Layer 6 of a small transformer language model trained on English Wikipedia (13 layers, counted from 0, width 128). Numbers have three digits each and are written without spaces.
A neuron adds its activation times its output weights to the MLP's output. To switch it off is to set its activation to zero at one token and run the rest of the model.

Output weights of the MLP neurons that the questions are about. A number n stands for (n - 500) times 0.0016.
n37: 487494564544530384528548574608400620816593524629509325453472398588414497363535510408462402497479588531609579535516471530467194346550486488395396514513483552490433521539320371373570553516484594528642583474599421749359460468521484448438408539511492703572500577570656290405604512628505376432476668466459601488414388356560517431676468473598634648466402324282521592518548524614487553469529
n49: 641391410585588573592598282532403479359615536553630594587623392574425520634607532485454671643458486511432625460602492506435673648354577529438500664353552589492418448403648530703341307414626237567384497312438480436444435447617494432548516458404530516617455273555467545626431558642624395505486426590451506522453436383642491500417530677443583577364475581623632446412548471370406547364500
n85: 577712395438559622678334341489460422342461528380481568326523392481575492434597527556558342377466304533497542402582422684451517568549500435506363557465503478544332525392428657592396655461461508489482600646610701660559466550431458361358422694533538654579497480497583601581609509414415607533517497446500607675664481426445488437552428664349608377572458398422509517434487583648613697636497
n96: 422417419462494410558552529435542438489426538437346616372611453508529552551583453463730711608473330519442416461390443478590473383476455459527594406435641465575460522600400538412689649486399367602628482354533340492574602481324508359671647627497503393520465752519456538285469568500452557402527475470521215407484568562500633392497500548416398396560565509427552355495613609425513418670541
n102: 454606479633428470256627543671563414488472630591213643601580353428386546365470541681343440696365527479370320454425466618473463600482403431399590492433261373545432470497596607307640384512433462357574607470463610361405491488476549483454507488602659448506469534413378414448485523277560643365291416399367576422377427465532666459673450446613750491339417451394294481554616587571452349357506
n107: 732207848463459564409800556540535451540574565594442428469440599500592608594667351359503674454509675520491472336313568480580466526489448497377514576497656461531616598480568702661457662565628364560578664565517596449603368633528415476415436506579479423396650474497452331486465438453556518505477576453610535459503639462432524490447555556541481422508610497541586671452472512358438382467491
n113: 513630369347350495628562655510505399457465450586397728544584717419571422543494518585733363478479617505452543647474396397255479388542642587541568643439638476516591451524509670509482423603404497607541475537395533679484379375606516365438542534437599480489433463435545615596533538485492481422430576451459649353592541571586429426473428435413521513649392646449620424521305459524550575516578
n119: 556381352505513456548467559442400421761587458593456349470435668636543716450488495503509326278534399593494511388569441449497355466456491597311442414473327597296375530531424455539395522375483280492497537589477457478365477639428410426581503364656631610394357449489430517396492494587641718310446454495592599472654406513637351666494643521497611648422409563602639500494510383373433588508477
n139: 531512528352555564468422589472542435798319492461556461476454533386477615590628575540586399376412633495376416394572456497455614439556492515397441399497479449602598502581332488340304467462372416531446464473431621379380613432343372467297445446418410589420448557559544385454570530407422390613533489625566446575700291407508416495603361579319386495514636535280503347401473617666646427532481
n162: 389422487476539550579573443503509694587566497696604532480724409425497411500618533503534600660445503466576446606438354543843648579399567476608466547435431667503422384330664476573421277577400604582503508508561447548543474577403500339415586554531439487629363623497355307560582821601429452581474556673386509544424585587571573387664506519561535635483540390552535544475355334462523474433494
n169: 516518522439410403571700654539520339371633525472412449546541692465431478437777474567606443580480592541491423505565514480556412489462526425491429560342415560470589478679476594515462500690600418495645646607528380648594447470467694503612364505527518578564608458484558545467537608384497675609349460675379540540264580445359547572387386356576393421453299438505624528576477288488590562524592
n197: 454635474380440409256422447503648479403432514425462391536607496528614406503608573521534395454466414555668545680408376523497579564425500484350586446522553559525539348334534797503375475475389508603345463595474325553395549430618534285524576379643458484420525739331503546514519599403612453456603445526393415397442375605468380551566276547500569650455527582687580604639403425541360468517477
n252: 369437497468497478525463362604544488232419423535438538666388512412619636508462448427342421319546359469439454686457497462391506353685482422618585356439405429548649584672410402546964420540454539632453732526555491412425369371497454492521642497531506451642658529545638314589500497497548596659451500442452375455458536503296319425609341452488627486477477546555409494497633423471660319559468
n253: 417652606337556544278660420595440529548492524389335548435411747614505444453382588391491561475575515503480677585557566393375257341391549552421490510583640641594508439353477517534339382503489541505624617458492348612344586582584534674652583518520581455511400646425547566577447425663377393459529568517449604383495442495368565448518503648532488575453532531421482446651471489617393370521577
n288: 640446512612636674640688632465584545505587380378464497449417605544563471594477480458411549518511598487550432333531371513380264511430497603395547604450303440554467366476509372477569488461513429279477517573319427451513468419490537458539550516429302409541424579487468487376656420494479645560691672524503554677593503520426676420471440564495488570335442596447284621588531481497503361505548
n311: 602607649516510582528383412475491531529453554577549491565500226592367462413453586537396588608477562494469630412454410491578783299457533646634597626508522468566644541394525525367652565293665494633427434557386470417538450483650552541528280511308340495585523526477529436532470459589426440659421630519629464682526375674599537422516478600313542511814553652500484485469395535545494818314468

Each question names a token from some text and the token that comes next. It shows the activations a of the neurons there, in the order above. A number n stands for (n - 500) times 0.054.

Then comes g, the gradient of the next token's log-probability with respect to the MLP's output, scaled to length 1. A neuron's effect is roughly proportional to its activation times (output weights . g). A number n stands for (n - 500) times 0.00077.

" from", then " M"
a: 499502500477492505506500500510517500506502608500
g: 555487318449658484452512351655472559579448519439420487459491472532497322612367401411671488478372565385492281390702348644451563372444706405582614476413447400565521529281667339550397614529439518591639395356709478505214565385382498505581744674562290427557429653504364462593707670727551427608577560679458356666575591426686593333462463532309495658408611471420475644454516579352611466801478
Which neuron, switched off, lowers the next token's probability most? n288

"1", then "8"
a: 491500497532498427531502509499500489504483506502
g: 443475528335628416346461420354511497401293390478595638639542488513399608368651416439587415585604342679422606495397453484316476580595675457502410464477467569249453299426360582443411488456481174476349564499565469471407318534417307263742717424554662372533483678453638555530618482512416511607517404354578286567406294353424194417581523502603493294286641608624623490538451516546471629378630
Which neuron, switched off, lowers the next token's probability most? n107

"87", then "5"
a: 533504499498502500498463484499501681486508493543
g: 520527389616608533539562381293665542480447429624454545465264664475448638528774591665477426421287513597549380488380538648340477490656635500640515323465588214429615368319427647484460415578632528474480377484556516614445463516425531420407475424641346457392497516530755517852779538470565725493348499462561454666617418459514172461539424565453440577653631368538328721477367618474514621449512
Which neuron, switched off, lowers the next token's probability most? n197

"re", then "th"
a: 502511503501480439498513497495507504498505500499
g: 361302504486602458594593436460583458531312639440577588758452457517516429595526288408262348484586425490445651664467398554245412586603550601347424491446418586499404393466378643796484549664328631733341625691569630326359604548392470479603555738587712466505498323708505430477485428740475300655394636432595487451359642689555375434502431551429561419554591381561503464260621481584511460500499
Which neuron, switched off, raises the next token's probability most? n107

" town", then "s"
a: 497497501503492497485502490499500498508499521503
g: 636420617590675411479571336543687554593725445737425498628649358489348594384496289680567269575413351684530557479648507522480500610494504366416414440444402461337345499300356515671490371547608464540559433530604456480470448696567518593508583663455517515452450708469401767714354420456363545677544664509214386292443548399738269576347633562622519413516470355387509487406506361606581500550396
Which neuron, switched off, raises the next token's probability most? n288

"us", then "."
a: 498392500501493498488492500500503492480494552503
g: 621628363581422544572444379401441486477528475535497445553426383419698568557375717494306567395488649475327439518482428456493568441615336354494461572609602497494515551542331572870463582278360652091637548491579464472639226518425643666410611501802463658385658549331471364464450463417272718314541401619495427475483505500378519446511401418389607666579457693513482550403352536384597538535588
Which neuron, switched off, lowers the next token's probability most? n49

"v", then "o"
a: 499503502512495500498505496499587491499500499497
g: 415549416686453681377562425256882673567596855651657386617535702538371582414713531589443459531537498471610521564507529409557568583282711443512512514394446616557391485416455472634434421520411464388486586668403620544588532813278508561477398373496502468466389513465413351424176611400414422535406546627482456488340683594410376511521424482460498492539470603547397584469429279632404560295635
Which neuron, switched off, lowers the next token's probability most? n169

" out", then "side"
a: 478502500539508490500509511500500498498507501504
g: 459513524489433477530556524526282401545700455561694593528680466460670557425598671649372361613419512576654319235538447481595521574536564672565443490380494533519361254603399326443633692437467436433458346548484303554568314345576574713725607583526516592527477458642686463291495336419483599488393604569426701331581472733536680488417579403407471568479453495426672716552390472310666179570508
Which neuron, switched off, raises the next token's probability most? n37

",", then " Ed"
a: 500503494508505496492498514495499509500500517500
g: 444491406450520470580561423431449398483653605463630655467584375524580302419542575478684561422464445531253339694502487533457455304531472470362389381587372546548566709410503512387440468562643522519452319365757687497466328434479416578683436639184459509634473502616670532306522509620599378587371683420510056593544484557724296594486624304439535726417699522414488429616476370527490501558462
Which neuron, switched off, raises the next token's probability most? n288

"ent", then "al"
a: 501494494504489481498499496498498505499434503528
g: 293419275461636577397485377551626552538626360422484765415475648653616396461395421427431586464510469785607403596487552393593530427324492348391450479558607368402314222662397537464417552454661592502516565306367447462504467862541450427428486498659564565463492413465492519522498421362395411429670488491472464585415454546303307741323418300445485370576382405431430467611434732734471661357686
Which neuron, switched off, lowers the next token's probability most? n107

" a", then " d"
a: 479503499490501500504500508498507498500633577503
g: 462502525486640268479461369400389503563301500426594383617304593592342550455545444483502642649543631536397502531477862223498549595321563547468382532513401425584589465374274255536512514478366436323512614368566574554582460638690383384302733337591666512629177363603665447424559659527500730636354602389424395369623558489628458568554675593532373472522610527513502469474540355538604602410576
Which neuron, switched off, lowers the next token's probability most? n253

"ert", then "ie"
a: 507503501424500498499502504500484510497502499494
g: 607529471623303519522514663542449680577498727360744459487517441428423533547503649455326362753398362482424551239559305608625535591422528440464576613401465351536407435435498614587728557324675829666350564555498526574449431571567445593555485782435408576442346656676326568563573712709426474496634547343636492678388530419582480672470454541368505464581503484748461635446445520586628532309437
Which neuron, switched off, lowers the next token's probability most? n96

"if", then " He"
a: 485509497499494505504501498522503508515501504503
g: 445663366315357583428442430837567565476414630449752526548374341381562315490498525535688509315483578485669526477540197469715563633794459461665524481444417598515363549396708650532436578528427561325536574433713540515400437601554502627538341476496324573496526371661649404556443579673537189695484506546495510349537514485337681428539553390756648515578560578603469612567439449364475444412460
Which neuron, switched off, lowers the next token's probability most? n162

"ord", then "ers"
a: 498501493503510488503511493500500502420503546626
g: 367379319480369392367295680590308282556637559134596225393617638430336387478460412353575636445342536282498552435436522238491473609548553507543596512467447478489590491482383590605399624451572369306648327311391479563569496432463552581400538444530588459378447674189333508495563386569476516472223589649568462459514545506477530399505715326578499566629348658611574557448492393543442613450364
Which neuron, switched off, lowers the next token's probability most? n252

"ur", then "is"
a: 505514502493499508473500488500430502508500505491
g: 505530523210331374268558387750637502530382414316703572408416720447547477447442602724311657512436463499527647349502603544418519397430548659457441595228467440466478612437464505342453436540601433541509509529500407404573628473347650445621449538320426505619569528380511713379627706511544381430736437519489678385570458482493509583348311412555596442481463691566534712531756744198484505520553
Which neuron, switched off, raises the next token's probability most? n169

"ation", then "—"
a: 496504500499492494503501497499511494497505499466
g: 522455311505493206544405218605466606411597343519510709522316476509336402514587379412510316386597370509506480469450479461512432524686481588406424457382378703662509661462518444446633488335562532535506298455442504607653451628524350363587301403630337629515663573571565392526459390409706422523531370367530340624228710357522337594513685520538503577198533491558541664706331575516503600700419
Which neuron, switched off, lowers the next token's probability most? n311

" also", then " an"
a: 493488494536506500502501503498505509465496501505
g: 559498486519628426425564602483716290540422376684529681456627419375692410312608500415514438393546558439537475428580311626904514520683639520581361414732471615538394250398358368445622352556363427516495532369350423343498346469486418670305442583428680645493642460684442538705526568628399567467399552589627293482441495602378737304569528325448481403544547579563602449564563594568527500657378
Which neuron, switched off, lowers the next token's probability most? n96

" n", then "ov"
a: 498500506503490504504493501500499503535498503510
g: 435512586438657517542516471502386537525600569709388500460591422592717479584356512802653405262451406609492570515496466287458446483579323791375517496488446552461650645430277459480577523629665511508571549535563556418328310518397544540429540785410330651622362362586355656586454627599525609411387526367470403420676252548494463482417544678440598594498547285622464647754532710506671481420275
Which neuron, switched off, lowers the next token's probability most? n252

" all", then "ow"
a: 502504501550498509498500505490486511529497501502
g: 534513421483341665498526644696433529634475600682517385352482490462353569707386532577642543476356468442673628491460608472342545464368352294521297498523493383449485490420637368559507599302471480391355659573564595377328233645466631411575717557563353473649453617511439588438304365444437331345508544574624614628576559559626498252271459478506501512531576308581582609181549701509450497464805
Which neuron, switched off, raises the next token's probability most? n252

"ry", then "=="
a: 488504496518499457498492504492502493503499497483
g: 415431584474430490434496523442480413602593697575527682429483480485383548236382389579511739451394296377634575369473452633340414311421421561619237392388415674253527697478432348522650488567586524575475451396411210613410467680653441411651645602621697530508431452284510719763650713417593430581561560405394517475564592464566351630469537591481462333499454435538454320416631609424607596656600
Which neuron, switched off, lowers the next token's probability most? n107

"ose", then " a"
a: 561497501500492499500499502501505495495506501502
g: 503568630460400519787433374456609403477615452643630389603370524450395519498685518694535318575494304423344545359421583421550415512740528448555612592524474632407341642412473384592618421550460566550583459566311505373494477420795669474535245525369388629507608310663720564397363595558581672692486356370599585646480368619537495578739493540677567427542380454605539332405517521674409688250563
Which neuron, switched off, lowers the next token's probability most? n37

" g", then "ained"
a: 501502481501501502495496509500496505525496501502
g: 827342372429537455541403371699560317530372334477509353479436345343358554585510570524505475563650505600611512475648530583481513563496423540460676602378484260448598626459697583488398421505609379530470616470521654780318217492318437581469585604523606361638597624444630470372542540358404478620570558517550464565510328490485409349605695455256667488327541358682617511456364396640504582578171
Which neuron, switched off, raises the next token's probability most? n85

"ather", then "'"
a: 503525502497497512491474499502503498499509493498
g: 493585387512543518478538503651241419630480398327378578650598309394480548571426507520323476465603501550564629508570432441646573525496544729611481501365554612254593626573658555681530680521604374569394522478453528613273328642624352679384574378609470528441273671600446398507569304584342277583702434251469357450521541719525429522449490662388774611598589394555452464360546538647334629669626
Which neuron, switched off, lowers the next token's probability most? n49

"t", then "ime"
a: 504500499463490513492505500494503508479500684575
g: 369560653695343379518594298628484457479348480486462347467520567488442476357581334543412537567459358597354555588665624494350498511700779438532574353311519491527571472564524787815490679451471540653333592445515560570405544493599370477494567555577428527405558448522266402442353493758449443900497467565608450545316445534495495293496433562424470329715612576582417361399406536644477688523312
Which neuron, switched off, lowers the next token's probability most? n311

" North", then " Car"
a: 505502504500494489521502495494499502501501497509
g: 540620451440601506459614472498220437466627618523759572376672501495351500284536535591596490466519494649623464762524459479404648511639555399525677485530513566556514479452424499575308421443397774614390496386508252632415264413566415226557584494426650473641361423499484397656696659567554533596394440653734677233508712400573610669554500479560488333658552503340280532563514488542442530316553
Which neuron, switched off, lowers the next token's probability most? n113

"87", then "3"
a: 519504504498500500496441485487506706491500517526
g: 737610508556409507461434611601820485423550606370606363601786564476528575627366578613682377478473673290478576418432445555516516612579288657607569547734414625602479737422381291550584487204470484495514327658492478435551412405564657688506592554376497489306671403665587340661437513615362424334613474468527371438481539633486409479438407603486388551397433468330616500484506746578295606448435
Which neuron, switched off, lowers the next token's probability most? n119

"\n\n", then "C"
a: 471489480498511501504503441500503500501493505506
g: 427443542361582424183365472407538317397374505497603404525572480553528484448624658394433606429569558513507316597770375371561438488497685655554427574444574489759634385589468608515547550375672490382427462417772352297560605448501383651610530606463528459502714710455484621445407425308517585667318628385806524341643547444502503437478682510670465277544412611228561364585428508564633589461570
Which neuron, switched off, lowers the next token's probability most? n37

"j", then "ured"
a: 494506505498498499495619495511501499492495496502
g: 420425423700535567439621388430500670660457383534509223781707540450461594576529498401626447622501650449548495354385420351625365342500631419453668391482428439437527566481654458599492404429523566660406549407426632356554663332412523394625614530569540551278333510749382442714342653614514600475542554616479722591554483455385318751394397418365616441377460613381426492311512385313353602730611
Which neuron, switched off, lowers the next token's probability most? n119

" work", then " as"
a: 495475501453505500493506502498504504502502496506
g: 484484660581321596567679529593544535548565315558661564331501468519395497540368556420431492435389324477277617300585621583431520469448458588549557449565300446633565455338537501697360438718361416605605612528515673492451335485764671489393628231281465445435636481456526500436442433380577431445362473559663596437333603684599552434711460409565410516593688598721422342293371378688345629388709
Which neuron, switched off, lowers the next token's probability most? n96

"u", then "ter"
a: 512486481493505498500506490501496499499499505504
g: 378467416543522622439386505477527530514477554525571575289521591466669400684424414931491222577599408493392644579529499628421582702506445583537732452548588403565483721556463434655605426436346750506405638465578577482537570534570528335406382660350369529670519498623581544558502420486511348297591457707486669624401320436656289465528464470350452498267461265502399196401442361557477543513566
Which neuron, switched off, raises the next token's probability most? n85

"arm", then "on"
a: 495506504418496501507508497433502502490505501500
g: 512493667287524753398541423358700511582605411550320463376721607450419553488529554350280462528428422658499430420195590600596533644501373477369722432463339471551412571336589675593498669420512651640424535438552544461507522515481365548515591454255688411680529480467417732515607565400468572458525430383540362628340608567665465506360602637606406389810563306464377373428331609443453498259463
Which neuron, switched off, raises the next token's probability most? n96

"y", then " inc"
a: 489501500498471520485502502491502499455507496489
g: 558457448462348594541505474535598267443448411504509551517571487355402583272490592529548333399510443574620676317409656376297475435516750588569682549596706434519499745457544548555425552366732372531630269566710528627483291527517380478531521419504334375651648448489583649535406558428449712618684425477418805490351748603493282508605536359482387321397456564505565496300648445465557721516494
Which neuron, switched off, raises the next token's probability most? n113

" appear", then "ed"
a: 507493490481509503500512496497501500500484496508
g: 462575470402445631411670493480415484600558438385706404414430612466278574420821555520476592475410515464388699803321487524317563332575556436515481448322682366492512290451480691414379599648558537345401398303524569581404614509597537577578564574450581368617468522358274269519570645349290742482510546630385539571524499579518522244351582563491468677512404483530634602633520375406393714325602
Which neuron, switched off, raises the next token's probability most? n253

"ic", then " mark"
a: 492523509509573498499507538495507502519506516513
g: 286568527433487627455469369526770605453482571277533527613275755470564297456598470510557286561582579637486546487429516426587422777447331579349452558673455574695414473431495232537508416658332603703487402432479447685446395567407452355631515468514528572330501388438535558530245562520744450623605466468529397304503529672424392754580542277488506556424629555491689397675443484600591685573603
Which neuron, switched off, raises the next token's probability most? n102

" not", then "ing"
a: 484507503487498512501511504497505404500500500500
g: 371581458452606524542420544334585535459576591345783146387612487485485594579410646618544422486709802571512386338601378584520451497522488310513419508597470653610561345371432648274640459646548468658539600509574473485617486430442463395640299559501276345572527492371615523448572471371362555528496535592643679554555435558234601433414306418526532604301305611447362612433444306688440634693439
Which neuron, switched off, raises the next token's probability most? n197

" inc", then "id"
a: 501500479501490499497504491494490502501500504501
g: 289645574671392546430351580489471365400530530678601670321585292496443575585590400603371469502486540672580471388582447591424468376540308444520520563401637504413496568566523523345692388703320604281453668462628657373435388532588663543634555434444301614665458314465473345571536502446634808310331380694552543575647442362631410651595387522386595266433337489433465552435506428202499428564446
Which neuron, switched off, raises the next token's probability most? n102